Layer 8 of a small transformer language model trained on English Wikipedia (14 layers, counted from 0, width 128).
A neuron's activation on a vector x is SiLU(gate . x) times (in . x), where the dot is the dot product.

Input weights of the MLP neurons that the questions are about. A number n stands for (n - 500) times 0.00085.
n61 gate: 395,646,437,435,617,334,542,356,465,668,549,480,537,516,425,638,374,606,559,315,556,428,776,529,334,455,424,419,643,457,419,420,584,456,870,711,683,346,634,301,504,424,430,452,766,432,578,555,615,609,333,464,647,722,525,600,455,753,293,461,413,484,580,432,694,444,512,849,427,487,367,214,549,512,310,329,380,528,409,488,450,571,436,253,699,402,440,608,539,434,403,465,342,408,575,561,566,742,576,370,294,724,605,580,269,309,605,516,544,606,364,590,516,366,549,654,543,459,95,411,581,366,485,263,388,569,520,449
n77 gate: 575,485,620,556,654,680,754,634,364,326,480,647,592,585,411,568,469,376,619,670,524,421,650,572,652,887,343,496,557,260,435,441,567,484,368,600,480,199,531,445,595,460,481,572,407,650,454,380,500,330,343,241,662,338,556,430,507,519,464,447,605,632,425,326,508,583,523,279,368,921,532,449,532,705,383,354,464,339,367,350,318,345,579,641,485,403,760,488,539,404,519,570,744,496,430,636,642,454,441,564,496,564,462,526,492,456,424,377,547,565,423,697,469,535,532,468,403,564,732,595,233,319,750,186,338,512,484,546
n91 gate: 591,424,603,409,566,433,828,586,324,768,600,508,626,500,581,622,511,290,753,388,609,253,473,565,402,593,343,208,605,645,485,440,466,621,595,478,515,753,637,279,551,519,449,382,390,560,781,390,511,613,772,587,383,592,585,610,412,637,428,609,489,500,700,689,578,628,361,590,439,547,276,578,663,397,459,420,526,515,485,526,478,308,444,352,573,642,790,422,441,602,493,467,477,635,585,709,617,456,549,519,526,511,493,479,500,374,355,386,706,592,427,629,530,437,542,397,777,270,434,467,458,504,558,456,335,515,526,603
n138 gate: 342,568,548,425,407,492,346,442,749,371,521,367,513,309,178,487,418,403,375,466,797,295,564,344,743,790,393,375,564,592,460,625,430,346,584,617,659,324,394,471,756,537,407,442,609,479,633,492,677,713,578,346,509,186,407,565,597,463,391,508,606,691,284,558,463,475,628,654,626,331,379,783,504,273,394,524,537,582,680,418,571,378,558,484,460,542,605,753,553,412,616,557,316,685,500,441,512,461,707,743,592,391,364,508,295,198,584,712,414,458,424,565,655,569,733,777,520,538,634,740,354,466,591,460,450,655,611,516
n141 gate: 500,490,608,552,571,520,600,517,414,671,440,347,570,511,649,667,554,493,678,528,610,503,429,472,450,543,356,639,487,420,423,555,377,389,601,597,458,388,337,435,347,410,336,403,419,479,403,338,566,526,510,573,648,694,563,248,349,687,392,474,248,534,545,483,449,307,690,732,556,586,556,316,503,329,480,420,386,425,514,397,698,382,411,437,564,570,532,571,662,430,457,359,524,367,618,490,607,540,403,549,280,385,407,621,582,252,389,209,353,574,257,453,409,348,341,385,554,374,409,410,448,483,444,440,600,382,582,564
n154 gate: 421,357,580,805,557,461,666,578,785,680,548,678,400,568,519,274,546,472,664,323,539,493,492,292,413,536,590,449,775,440,636,563,566,547,413,611,627,543,596,574,319,433,588,666,596,512,306,389,672,269,310,310,382,676,464,291,416,589,262,549,395,389,312,547,426,622,606,614,671,635,670,430,464,524,597,637,817,387,608,601,560,680,457,428,580,416,437,646,653,641,674,450,544,554,646,361,538,475,261,532,344,516,375,344,566,480,552,571,329,204,511,393,465,373,251,567,642,504,419,606,642,731,447,568,484,571,500,408
n173 gate: 464,725,554,488,508,539,537,346,455,624,338,504,500,399,418,396,531,741,535,439,630,485,443,589,561,447,654,656,546,458,485,365,551,684,528,399,324,594,582,272,603,595,465,572,577,393,296,473,670,389,606,388,790,678,734,562,182,594,312,610,512,484,615,504,402,567,477,352,669,537,376,500,564,480,285,450,619,291,551,587,602,147,504,412,724,496,307,689,581,389,347,442,604,539,749,552,492,634,290,604,565,448,132,515,610,592,352,631,469,645,692,279,589,209,666,484,562,609,457,538,508,416,656,446,251,460,480,616
n183 gate: 309,409,710,326,368,323,693,438,486,543,665,585,526,421,378,422,331,507,496,376,693,493,414,697,468,240,529,518,605,341,528,504,485,555,519,693,456,457,525,442,518,408,447,423,532,599,372,622,639,558,475,585,295,530,269,324,538,587,474,577,688,579,427,628,525,548,468,610,722,305,282,496,419,641,558,365,551,580,273,420,521,418,529,433,557,526,644,561,589,372,387,614,448,667,637,493,635,678,478,334,436,756,450,611,591,355,604,478,398,862,387,457,698,253,500,433,762,455,461,475,323,463,339,344,540,404,416,575
n209 gate: 666,462,732,409,500,518,268,691,534,672,463,522,661,430,589,773,582,654,370,844,658,606,393,423,451,530,532,576,587,403,619,514,504,587,657,461,620,425,418,536,573,471,412,467,271,417,426,532,455,642,500,598,356,566,390,432,473,457,409,614,475,426,601,446,578,522,455,620,332,575,496,822,471,551,282,528,208,672,618,460,324,337,363,403,430,471,581,276,542,427,503,341,595,461,372,453,605,367,417,489,451,665,437,541,575,471,507,395,418,599,332,585,507,500,585,412,465,588,496,503,558,577,389,332,824,741,691,662
n225 gate: 599,108,560,575,508,142,496,451,334,818,352,458,290,458,431,546,577,320,368,293,627,469,661,307,575,551,422,479,615,409,512,475,611,795,955,548,571,463,557,455,480,554,588,566,568,471,404,367,657,696,394,458,660,656,622,547,723,492,692,405,427,334,500,227,423,413,344,560,475,552,421,275,496,316,321,420,508,746,777,455,468,722,302,452,669,492,558,504,508,624,345,415,467,541,520,267,448,557,483,433,400,584,624,449,663,387,437,682,496,328,356,520,346,468,504,588,354,471,569,409,703,412,373,672,381,350,668,504
n61 in: 577,201,226,745,413,408,266,508,822,351,736,466,253,369,408,732,391,401,537,461,589,609,347,665,586,456,487,431,480,590,352,555,390,539,793,517,199,319,722,614,529,513,504,526,409,572,372,471,626,731,542,543,422,269,391,353,369,374,483,328,626,458,372,509,349,496,426,368,651,522,543,382,624,457,525,603,270,525,189,123,512,450,640,389,525,500,640,200,617,331,418,521,358,694,416,362,702,338,376,565,706,535,587,480,293,405,651,342,420,370,566,621,454,412,347,737,371,405,367,660,504,448,520,467,708,569,419,616
n77 in: 464,315,535,444,232,453,712,437,327,462,306,639,448,295,523,313,349,480,626,693,406,407,912,744,576,646,430,591,436,337,420,500,449,345,460,439,631,562,396,418,629,468,263,480,488,382,298,292,493,515,547,460,407,488,504,430,496,523,492,424,628,299,339,658,613,382,733,524,396,747,504,457,377,636,302,412,531,332,442,727,549,558,500,545,554,368,585,590,650,305,470,562,587,238,504,711,634,458,516,516,553,356,470,384,500,492,460,607,492,572,530,978,357,496,657,584,404,524,342,523,623,560,681,405,473,353,598,308
n91 in: 500,588,511,674,668,609,591,456,409,468,414,452,474,474,428,367,482,332,429,436,390,427,492,489,585,394,551,297,461,641,486,728,409,430,437,292,481,406,558,413,553,687,364,541,317,661,308,468,381,411,387,400,674,526,687,477,315,362,589,401,395,608,562,474,598,404,258,454,441,431,433,569,374,548,652,664,438,555,558,299,612,536,566,701,443,575,696,705,747,190,521,418,726,365,576,296,607,643,460,756,450,552,287,556,515,556,222,644,394,343,589,475,640,489,538,363,579,731,687,589,415,519,535,553,522,470,522,396
n138 in: 508,436,565,358,716,450,419,372,481,416,488,665,726,643,534,669,343,528,481,476,725,326,508,476,612,496,473,606,597,706,541,492,636,323,504,534,583,550,554,674,357,539,326,355,477,527,651,466,622,245,288,500,450,492,512,784,496,481,496,421,665,714,796,305,627,297,474,375,622,524,708,469,610,358,465,670,492,322,611,488,504,607,352,672,747,309,515,468,333,402,354,618,441,658,420,358,564,307,636,803,391,551,538,463,577,500,335,535,546,718,293,321,710,553,568,634,527,243,466,560,571,453,653,511,473,437,574,739
n141 in: 590,286,709,318,424,762,504,426,336,652,640,284,448,560,450,524,339,579,599,644,531,615,304,611,496,685,698,791,485,489,655,140,426,370,500,428,401,273,508,372,481,351,279,701,550,512,485,603,682,442,477,673,332,344,536,341,474,415,642,485,446,691,387,672,454,625,568,573,492,484,453,411,531,397,442,470,359,333,512,554,646,707,566,406,435,532,460,613,462,318,575,721,587,384,577,737,417,446,465,461,337,686,292,470,647,555,397,449,225,492,787,550,377,523,440,741,466,405,599,711,575,448,496,424,566,366,488,412
n154 in: 260,355,413,688,474,393,720,577,426,519,401,395,347,500,785,566,489,665,500,532,619,500,694,457,533,623,339,531,619,683,511,496,385,364,625,413,215,634,443,684,541,450,523,457,410,604,436,372,386,630,496,239,749,326,378,597,540,534,480,641,439,455,481,388,355,616,594,644,684,375,683,519,399,504,668,477,276,327,450,562,641,273,338,530,323,563,602,652,451,459,440,413,613,565,223,269,455,671,477,645,627,327,478,581,362,473,539,500,462,323,272,504,538,390,512,281,648,626,470,739,846,406,630,455,512,527,542,557
n173 in: 485,585,354,252,541,383,532,508,339,406,410,473,441,174,617,543,553,434,713,626,435,518,492,516,493,587,454,438,260,378,366,427,607,531,562,470,768,591,557,588,504,335,463,307,560,531,359,680,580,532,443,570,587,771,332,628,493,485,217,522,564,387,400,469,678,454,533,532,391,841,550,549,334,449,394,638,220,607,542,405,386,440,565,533,762,324,359,595,436,522,585,519,577,519,568,686,511,447,258,384,429,301,381,587,747,519,585,427,660,316,574,534,666,661,736,589,398,266,399,637,295,438,504,463,504,481,232,451
n183 in: 413,530,662,568,512,465,529,453,598,539,666,540,532,512,500,556,434,484,254,629,386,346,792,444,584,724,441,269,371,405,397,496,649,440,468,461,412,570,547,578,580,409,127,321,658,508,439,662,511,378,363,695,232,645,601,413,651,247,604,637,566,423,555,354,445,464,511,516,356,731,436,660,524,716,422,680,235,461,477,500,390,632,693,599,573,560,570,242,469,435,572,763,640,312,632,708,305,563,516,540,443,717,645,489,414,332,720,532,551,508,504,488,415,608,488,484,454,560,786,591,472,628,348,630,602,209,370,361
n209 in: 262,489,452,588,504,444,535,451,406,507,361,561,393,531,663,489,559,573,496,542,402,393,515,550,764,267,713,572,362,431,511,609,335,663,454,669,690,638,437,425,449,485,258,485,382,387,569,574,450,570,545,496,261,619,538,476,539,344,557,511,589,408,594,402,641,560,442,402,305,417,504,593,492,531,422,518,406,627,593,429,435,467,331,710,687,408,461,422,467,215,395,666,439,668,426,626,376,516,421,546,456,554,376,346,112,412,192,587,837,588,544,530,755,600,608,511,349,454,644,296,640,641,652,573,725,626,515,482
n225 in: 500,512,504,491,479,625,544,412,560,595,301,402,427,297,558,619,591,663,278,655,458,885,348,466,536,496,471,525,865,317,590,356,437,521,765,475,543,675,749,592,504,618,369,576,319,660,414,376,580,547,408,619,650,699,659,650,764,225,419,569,617,359,420,310,538,445,684,395,427,460,292,333,487,440,442,348,454,504,358,408,431,422,302,788,447,539,464,740,463,410,411,286,376,508,330,381,492,504,424,585,357,307,725,800,671,526,419,458,446,569,145,293,517,347,768,462,413,393,632,496,436,457,281,512,517,611,601,401

Each question shows a token from some text and the vector x that enters the MLP there. A number n stands for (n - 500) times 0.0099.

" by": 501,588,371,565,594,550,482,432,683,546,630,609,472,594,720,579,556,486,442,490,266,498,483,589,529,546,593,645,438,559,389,371,633,553,404,235,476,451,457,494,517,651,476,462,625,545,435,382,568,450,547,750,662,469,663,341,466,549,418,535,443,460,571,551,559,450,435,341,522,520,386,454,522,440,567,330,633,591,345,464,548,541,555,423,515,569,506,606,477,424,642,361,513,510,368,585,447,649,417,578,425,392,389,341,424,547,617,508,455,381,418,657,620,571,588,715,574,537,500,502,444,471,546,452,500,497,645,499
The neuron with the highest activation: n138

"32": 602,395,497,562,410,499,648,467,507,555,586,579,465,418,564,446,462,541,582,512,451,513,572,466,386,664,487,663,552,550,503,467,585,574,405,400,446,677,496,512,528,411,581,473,581,574,606,463,362,354,341,625,561,562,517,501,471,570,832,432,353,541,538,532,523,509,464,460,428,404,474,399,558,427,431,730,386,734,597,592,485,438,575,615,350,331,429,309,408,495,569,503,464,456,331,375,425,556,469,501,699,356,441,588,527,530,575,362,517,351,551,390,370,544,657,480,568,348,460,590,645,403,441,612,372,580,592,474
The neuron with the highest activation: n209

"ays": 395,328,499,511,497,453,549,396,616,464,525,497,359,656,478,506,253,521,551,577,235,513,568,430,480,605,570,421,626,623,453,627,538,544,273,454,501,514,497,709,552,413,450,512,447,567,513,618,367,556,501,586,406,527,485,499,437,456,507,423,413,591,618,605,536,490,511,379,538,442,657,416,447,534,496,636,416,595,482,674,657,557,581,407,322,458,384,448,551,414,573,507,364,523,416,539,533,543,506,569,448,628,512,558,325,462,479,543,531,371,345,628,455,471,400,602,460,735,517,553,514,716,384,388,630,464,657,438
The two highest activations, in order: n154, n225

"19": 622,444,552,573,462,570,412,463,480,341,448,560,513,376,669,435,485,579,478,583,484,510,588,720,473,559,616,430,580,475,617,559,568,586,399,466,344,563,316,499,499,479,502,649,622,504,392,420,428,552,482,579,769,498,597,325,419,686,411,495,445,545,615,484,390,436,437,509,550,722,530,564,621,422,307,536,290,520,488,556,596,482,542,635,478,502,580,518,499,399,432,534,597,286,495,495,634,677,519,400,406,351,511,376,382,531,346,278,466,404,382,679,522,537,406,339,489,524,392,575,368,445,640,423,442,463,500,579
The neuron with the highest activation: n77

"le": 539,598,493,296,644,349,471,591,447,420,481,605,390,464,589,523,602,558,551,587,483,716,570,419,616,499,557,532,525,553,380,483,559,673,630,442,617,409,643,512,485,561,474,634,515,554,540,467,501,501,400,610,569,498,524,568,343,621,372,613,513,509,576,548,509,524,391,532,543,603,331,401,484,420,524,510,730,535,420,445,513,542,481,575,431,559,554,513,547,425,225,467,266,392,508,442,365,718,353,327,628,475,349,388,574,484,294,357,547,382,617,628,531,538,420,477,480,556,509,467,567,582,615,533,364,620,577,519
The three highest activations, in order: n173, n225, n183

" came": 613,400,513,418,555,635,542,554,418,687,505,554,445,485,595,436,523,493,688,531,395,463,465,452,354,598,576,576,527,588,382,703,647,510,454,438,475,534,607,577,516,639,510,507,586,402,567,563,499,464,431,618,530,646,525,701,576,507,502,501,498,559,471,598,618,515,542,404,514,612,607,548,636,461,359,467,847,488,690,643,588,569,557,594,468,543,569,530,250,495,640,490,455,652,387,544,365,597,371,562,497,299,505,380,460,410,394,444,508,468,559,620,636,323,390,456,628,720,537,456,561,527,552,492,503,549,480,650
The two highest activations, in order: n61, n183

"11": 614,546,486,474,383,491,400,607,401,618,418,664,481,321,682,434,520,536,536,550,374,429,607,655,560,740,665,582,484,560,614,532,549,458,394,394,520,647,385,508,627,522,503,482,481,577,413,543,488,485,290,640,673,558,593,329,501,524,543,501,432,635,543,241,521,336,366,452,559,638,511,496,557,473,344,423,255,469,556,656,479,409,571,720,459,576,537,435,515,452,564,470,521,422,648,517,627,547,445,495,589,436,567,538,371,405,497,428,554,340,438,542,568,574,579,559,573,554,485,662,633,566,461,502,478,550,585,570
Which neuron fires most, and how strongly? n77, at about 3.9

"or": 407,680,471,477,475,525,348,340,400,390,551,523,462,545,598,542,546,411,549,411,365,579,445,619,519,741,427,564,514,469,511,827,552,416,489,427,549,423,478,500,416,347,315,620,580,717,423,550,545,456,482,524,502,623,473,402,380,407,589,468,354,555,572,557,482,518,400,494,567,529,534,378,632,339,493,237,672,353,413,479,533,462,496,553,449,402,479,580,511,588,646,428,393,521,592,485,374,454,535,475,707,327,405,502,650,510,518,429,542,582,528,578,440,405,503,449,359,412,429,639,644,707,522,418,488,432,509,369
The neuron with the highest activation: n141

" Championship": 511,544,457,485,535,586,566,562,483,376,489,502,469,508,573,490,518,536,596,583,332,603,426,751,600,501,438,653,738,515,447,553,515,563,447,421,242,563,344,702,666,478,469,494,509,478,623,607,488,480,472,610,418,498,527,436,421,506,486,435,499,410,647,690,659,411,449,439,289,414,436,560,520,332,379,553,300,377,500,515,539,504,441,465,594,602,466,378,429,406,543,477,597,542,318,405,500,585,621,590,718,295,393,419,351,463,425,462,485,532,479,565,567,506,514,608,389,612,464,629,582,409,480,571,393,596,536,335
The neuron with the highest activation: n209

" a": 407,602,503,408,444,547,409,517,392,551,514,647,543,431,513,583,532,531,426,454,373,328,491,573,539,572,511,545,608,581,585,459,657,535,431,507,547,466,668,356,571,453,642,572,589,289,424,521,375,295,484,727,235,409,572,521,511,512,479,548,376,481,497,605,673,353,511,439,603,601,431,561,384,502,408,636,564,604,640,470,600,479,438,383,290,555,572,480,567,311,478,480,606,597,364,475,436,568,437,438,519,419,531,400,239,509,406,460,502,499,552,617,546,579,387,562,470,367,450,559,654,567,688,408,451,384,464,430
Which neuron fires most, and how strongly? n225, at about 0.75

" Mary": 670,506,491,354,464,472,337,444,668,397,384,554,570,318,466,490,453,443,420,513,343,769,548,623,425,699,416,678,606,675,446,582,676,626,575,388,439,550,569,537,488,466,507,477,633,544,506,548,341,425,510,552,423,369,459,369,563,428,438,553,530,528,574,402,559,622,527,500,596,383,518,492,480,504,575,419,408,446,427,480,629,545,540,553,624,395,298,557,412,488,663,630,466,704,557,366,349,540,379,561,542,484,532,411,323,499,377,671,447,597,583,568,589,574,466,523,438,648,456,451,526,612,615,395,480,471,549,432
Which neuron fires most, and how strongly? n138, at about 0.6

" professional": 570,518,503,406,489,509,501,445,501,283,569,476,487,380,578,444,547,570,438,477,287,391,325,788,368,488,369,671,612,477,564,488,544,529,448,430,340,467,477,485,663,553,652,703,638,313,489,464,484,503,383,667,532,496,524,553,403,437,575,446,461,488,474,535,469,360,416,410,512,422,426,620,489,445,551,572,585,662,633,497,503,617,518,544,528,604,602,412,567,329,605,472,478,642,538,553,609,637,616,484,499,435,323,389,238,489,504,619,593,509,480,604,443,622,424,446,410,310,440,505,601,548,599,538,389,480,399,316
Which neuron fires most, and how strongly? n225, at about 0.51

" III": 589,692,489,532,327,619,299,490,640,473,574,648,656,534,457,455,604,645,420,589,493,674,459,551,592,676,642,640,528,555,469,408,580,525,465,450,431,498,410,569,571,359,519,452,680,678,468,615,436,536,449,639,430,536,465,282,421,467,369,484,549,622,596,538,548,520,426,494,538,539,459,624,401,514,473,604,445,438,437,619,506,511,522,487,481,500,580,272,395,445,584,581,555,697,407,546,600,574,356,506,445,506,629,560,524,526,690,542,636,406,463,577,598,486,583,458,537,640,551,543,622,557,453,753,373,539,720,489
The two highest activations, in order: n91, n77

" in": 486,633,383,499,469,524,537,552,566,651,483,672,583,639,618,574,537,610,426,372,235,392,454,520,447,450,572,621,505,571,489,476,470,656,546,406,340,556,564,538,664,639,298,524,583,650,521,439,559,469,532,628,600,527,588,443,494,423,456,474,367,547,566,592,555,413,404,544,563,616,517,636,374,573,418,298,641,603,551,644,628,519,524,565,553,514,391,526,557,444,660,419,552,478,433,517,402,637,433,473,668,450,565,325,542,494,462,541,464,306,451,615,552,607,533,654,527,587,413,427,648,436,605,333,536,519,498,569
The neuron with the highest activation: n138

" it": 586,594,453,386,483,477,358,251,638,631,727,550,514,587,512,499,625,591,507,597,503,465,379,583,534,611,541,401,507,485,385,623,649,470,428,178,495,522,540,676,465,582,429,498,609,515,507,391,402,607,513,530,526,563,660,603,325,492,422,392,468,616,453,629,575,503,525,534,524,510,510,418,623,355,348,525,539,549,382,516,673,444,443,633,456,631,507,586,408,377,644,466,438,622,361,421,454,508,486,569,598,481,725,414,494,424,275,518,481,450,564,549,577,611,495,487,534,621,502,572,468,642,493,300,430,597,554,315
The two highest activations, in order: n138, n91

" centuries": 572,589,541,363,562,536,458,485,699,536,510,602,433,453,513,569,622,508,562,519,351,467,397,581,451,656,648,528,402,648,492,441,658,598,439,402,373,534,504,559,527,285,492,472,528,438,669,567,482,522,422,716,740,598,461,629,433,485,466,366,545,517,763,507,540,547,566,495,473,538,560,526,310,491,405,402,426,579,444,558,517,592,618,545,545,422,433,513,408,452,598,510,510,396,644,411,524,618,412,584,565,620,448,405,315,369,382,512,434,313,453,580,553,440,417,770,443,622,477,611,471,425,532,361,462,457,502,273
The neuron with the highest activation: n173

" with": 347,533,478,439,579,504,684,476,589,620,480,555,491,420,528,493,456,586,527,654,325,547,510,534,357,573,391,698,486,583,236,577,644,523,613,304,559,573,472,412,469,560,350,433,603,580,500,591,511,416,628,671,479,406,559,483,421,376,594,603,442,467,533,499,478,628,431,364,470,516,494,588,505,526,491,467,588,645,697,489,685,588,590,358,355,525,406,630,421,453,458,517,616,470,533,625,451,643,460,554,583,465,407,516,539,530,456,419,409,510,360,506,601,583,540,625,531,599,466,407,523,556,445,307,433,627,615,678
The neuron with the highest activation: n173

"uel": 649,310,446,585,598,506,428,504,514,310,491,451,323,405,569,578,468,438,438,639,480,656,490,431,381,436,467,509,501,399,602,935,560,449,451,455,466,462,330,546,516,208,374,618,498,538,476,595,473,546,516,550,549,305,487,416,420,497,312,477,440,452,758,556,445,502,472,447,608,442,497,609,536,441,535,418,563,518,488,481,586,500,325,580,581,492,562,555,457,495,446,459,360,528,416,519,508,578,455,503,474,433,469,408,497,510,516,568,468,579,538,673,528,515,428,357,420,590,535,485,521,703,625,656,427,647,629,411
Which neuron fires most, and how strongly? n209, at about 1.1

" the": 487,556,226,483,417,478,489,533,495,591,467,535,699,640,622,530,597,586,324,524,210,466,456,531,562,722,470,500,475,519,418,406,647,582,646,503,436,426,511,546,601,443,422,524,603,698,621,600,452,504,465,696,588,540,649,588,392,417,497,462,552,463,665,558,603,363,542,520,488,563,483,453,443,542,420,337,535,669,485,334,600,542,465,551,368,488,389,512,411,366,459,466,598,585,421,476,475,493,538,456,556,482,601,496,373,496,429,502,449,427,422,583,517,569,447,564,596,536,520,560,502,427,812,396,551,400,514,558
Which neuron fires most, and how strongly? n61, at about 0.51

" changes": 464,352,484,423,550,601,534,372,664,563,763,569,374,548,591,526,493,434,619,558,431,364,334,456,442,513,772,463,533,526,447,506,693,549,451,541,397,564,512,619,334,473,371,466,442,532,533,593,443,601,498,446,633,482,554,596,332,387,444,500,448,486,568,724,509,307,456,420,561,612,493,541,413,437,459,563,621,531,539,735,537,544,573,458,390,511,338,499,538,353,555,372,435,399,388,468,647,578,545,623,563,435,593,467,427,383,440,411,421,246,430,599,529,644,442,696,545,624,655,509,502,543,460,437,531,614,541,396
The two highest activations, in order: n225, n173

" member": 517,438,594,431,615,418,555,602,657,301,598,627,333,506,665,514,615,449,479,481,289,501,490,698,456,585,357,601,616,618,669,493,545,610,698,423,521,554,506,467,498,608,536,437,659,536,501,445,455,477,267,597,583,550,546,551,353,412,374,416,411,480,312,557,570,472,488,509,579,371,446,536,458,525,505,591,571,479,356,585,531,455,410,586,416,569,487,347,494,421,616,509,348,525,629,488,598,569,503,714,681,327,464,528,310,492,387,642,572,375,351,535,468,558,360,626,611,619,506,488,557,538,499,665,444,544,426,495
The neuron with the highest activation: n154

" fort": 451,403,520,564,485,500,463,398,422,316,536,562,367,581,484,479,464,584,480,618,477,559,352,674,463,509,576,657,426,595,528,513,651,507,616,364,580,498,387,604,545,534,518,579,512,595,682,517,513,452,536,538,492,602,490,560,499,597,378,386,226,549,645,546,567,434,534,367,743,534,371,514,599,509,440,291,578,395,597,450,537,533,586,416,560,424,402,444,485,460,655,419,429,529,694,419,539,510,508,366,552,513,516,377,399,663,390,657,346,361,601,732,586,425,533,518,535,547,422,483,550,474,259,400,604,715,589,446
The neuron with the highest activation: n183

" site": 546,515,401,392,466,468,462,397,722,544,587,699,576,501,527,452,701,467,512,627,374,593,411,606,507,577,506,533,552,503,533,515,574,622,328,187,449,439,405,685,536,388,484,723,497,469,669,423,463,494,559,644,443,555,589,633,444,501,363,359,282,579,574,510,645,423,520,461,587,457,527,406,447,525,478,380,452,530,462,564,561,502,413,519,633,497,525,428,438,328,602,323,370,550,501,347,499,543,460,623,528,549,451,436,454,431,428,616,330,444,357,537,600,527,483,637,551,704,459,543,460,519,381,380,355,515,542,301
The neuron with the highest activation: n183

"72": 532,578,544,578,367,490,455,522,532,584,339,587,515,506,530,411,542,584,521,518,361,454,579,633,328,486,658,467,416,681,480,642,539,510,381,315,423,572,473,636,613,521,451,343,513,615,554,533,552,485,407,675,670,695,534,465,315,561,552,447,461,529,597,572,582,449,486,620,516,524,473,522,461,408,431,524,417,654,520,551,638,385,558,559,496,374,407,477,394,274,653,311,622,459,640,549,509,586,488,544,507,460,541,496,266,439,479,527,308,425,425,511,501,449,713,629,546,674,567,630,614,595,593,659,494,569,558,342
The neuron with the highest activation: n173

" castle": 542,599,504,412,399,461,440,341,658,473,527,709,611,634,517,457,505,479,424,578,375,660,427,651,540,637,474,643,492,566,491,609,557,643,458,245,400,432,334,673,537,422,522,565,491,447,659,495,320,557,561,549,488,525,525,689,396,422,527,464,263,579,600,561,576,516,544,465,538,403,474,504,527,472,435,430,433,480,507,559,563,523,467,506,526,565,464,519,424,435,709,398,352,751,664,383,467,624,410,477,580,630,578,439,483,461,346,726,504,366,462,661,639,510,494,506,531,619,436,511,562,549,515,373,512,549,611,265
The neuron with the highest activation: n183

" W": 644,612,498,552,564,467,367,512,575,552,523,467,428,480,550,443,478,678,502,546,431,595,516,609,464,618,631,720,486,544,490,672,579,552,457,465,449,529,519,729,572,484,275,534,526,595,548,432,378,468,363,556,365,498,521,339,585,611,469,558,495,645,386,629,550,507,444,523,746,567,520,423,618,572,593,538,559,502,374,459,534,482,603,520,603,513,531,368,363,376,373,361,503,868,188,500,644,531,456,573,528,608,482,610,531,507,646,486,555,468,455,568,468,490,512,332,521,685,513,547,524,606,560,514,556,469,433,559
The neuron with the highest activation: n183

"os": 565,616,440,467,511,465,400,368,585,290,442,419,526,597,512,550,384,454,365,629,513,748,472,451,473,596,510,570,507,397,444,746,685,292,460,431,476,401,487,551,508,357,503,579,763,692,449,626,611,507,446,518,470,410,415,404,541,491,483,365,527,691,652,409,453,545,540,303,500,665,557,540,527,522,475,420,640,519,473,551,467,595,549,466,372,487,346,578,471,517,516,573,416,606,390,545,577,573,502,604,543,401,649,522,580,449,503,513,548,482,632,522,426,487,421,520,355,609,514,481,778,719,504,475,474,443,593,412
The neuron with the highest activation: n209

" ": 527,572,529,656,483,573,392,652,446,499,383,615,508,527,722,544,368,539,486,520,447,621,633,677,541,552,639,615,524,469,439,493,504,562,445,552,478,553,371,545,682,477,379,478,589,648,552,416,501,411,430,497,719,389,641,624,346,684,485,553,427,340,557,395,572,411,490,343,477,902,463,364,585,468,433,483,592,498,375,504,565,466,590,608,450,383,458,581,449,477,634,424,653,487,659,596,497,590,376,595,667,423,472,502,469,532,423,571,373,309,454,615,565,536,491,510,572,636,527,541,581,595,450,522,480,566,535,488
The two highest activations, in order: n77, n173

" used": 511,607,435,400,605,476,659,315,486,720,550,609,501,568,592,542,407,712,506,567,312,343,387,505,544,516,694,527,485,470,581,598,495,577,675,325,345,476,554,605,563,458,458,554,481,576,432,580,504,433,420,591,622,600,543,591,408,563,489,381,377,479,533,545,508,491,479,485,515,633,482,655,437,485,474,531,777,496,716,614,616,507,403,482,516,547,584,509,578,157,619,318,333,500,564,444,468,625,375,553,423,486,520,422,386,469,416,514,414,430,507,571,546,623,525,726,497,650,575,509,496,572,518,410,494,429,420,378
The neuron with the highest activation: n141

" but": 285,639,475,513,501,487,518,541,569,693,518,532,427,544,628,384,554,647,501,739,339,456,447,424,565,618,601,564,456,530,413,527,546,587,598,231,547,553,572,397,505,494,365,490,519,579,620,604,449,352,501,580,582,401,635,437,421,399,578,512,469,443,446,603,525,471,480,416,486,628,615,642,528,356,355,409,666,543,591,557,650,528,480,667,508,589,518,669,551,480,688,482,559,485,532,570,494,604,416,700,556,463,493,482,340,527,382,607,321,374,388,568,605,517,537,488,420,656,498,416,516,548,394,494,508,423,541,338
Which neuron fires most, and how strongly? n61, at about 0.73

"30": 627,542,451,423,652,445,413,374,617,582,463,453,436,494,625,423,478,576,614,622,384,337,509,719,355,506,590,541,392,524,547,575,540,504,425,410,439,618,345,558,626,361,424,422,405,450,559,454,497,396,558,666,667,707,482,370,389,715,498,493,490,413,680,557,696,293,393,617,490,562,658,550,489,356,420,431,390,653,457,563,608,515,500,566,531,399,368,480,344,381,433,512,571,477,514,430,516,621,498,642,607,451,507,538,412,468,479,475,411,440,437,442,595,440,541,529,568,607,499,607,473,527,575,753,435,537,510,402
The neuron with the highest activation: n173

"20": 587,641,468,497,515,436,441,671,456,391,482,584,494,495,782,484,390,354,482,564,317,615,573,592,540,727,497,456,674,588,496,379,593,666,373,408,440,552,271,443,477,420,574,559,675,457,609,448,583,358,465,600,560,573,539,534,434,542,490,443,483,546,524,285,383,433,431,499,328,549,525,508,532,348,340,590,303,586,459,452,583,493,504,607,439,464,573,518,439,283,530,579,488,477,445,616,520,652,390,479,647,439,461,515,336,467,529,404,564,464,446,393,554,547,571,598,493,586,367,598,469,370,634,378,385,460,469,434
The neuron with the highest activation: n77

" this": 468,536,333,445,442,527,459,386,564,534,511,568,396,650,374,457,662,420,359,594,420,372,396,633,526,628,544,563,507,565,352,532,508,523,585,462,516,473,579,429,408,536,446,593,607,536,598,560,439,612,460,611,726,347,754,732,474,422,448,341,463,460,454,522,590,462,420,361,510,663,520,542,619,329,417,516,508,517,491,595,736,508,392,494,322,618,587,580,509,379,560,597,412,693,493,435,560,547,448,526,636,539,657,362,408,354,336,495,513,371,483,585,568,527,562,632,539,534,528,542,507,500,620,496,457,445,606,431
Which neuron fires most, and how strongly? n138, at about 2.8

" appearances": 442,369,557,474,629,521,721,337,601,561,655,492,343,559,507,509,412,621,635,504,258,457,417,521,387,614,484,562,629,508,475,530,600,550,445,674,401,575,556,620,536,469,549,510,486,412,573,573,475,387,386,611,456,588,442,484,341,429,581,521,438,600,470,640,569,419,477,488,392,442,565,502,507,498,510,510,561,653,552,644,551,636,524,495,514,487,398,419,580,450,565,445,485,348,402,517,538,705,520,697,557,382,483,419,287,498,296,413,619,470,362,674,543,505,476,819,444,606,449,594,576,571,545,381,505,418,416,345
The three highest activations, in order: n225, n173, n61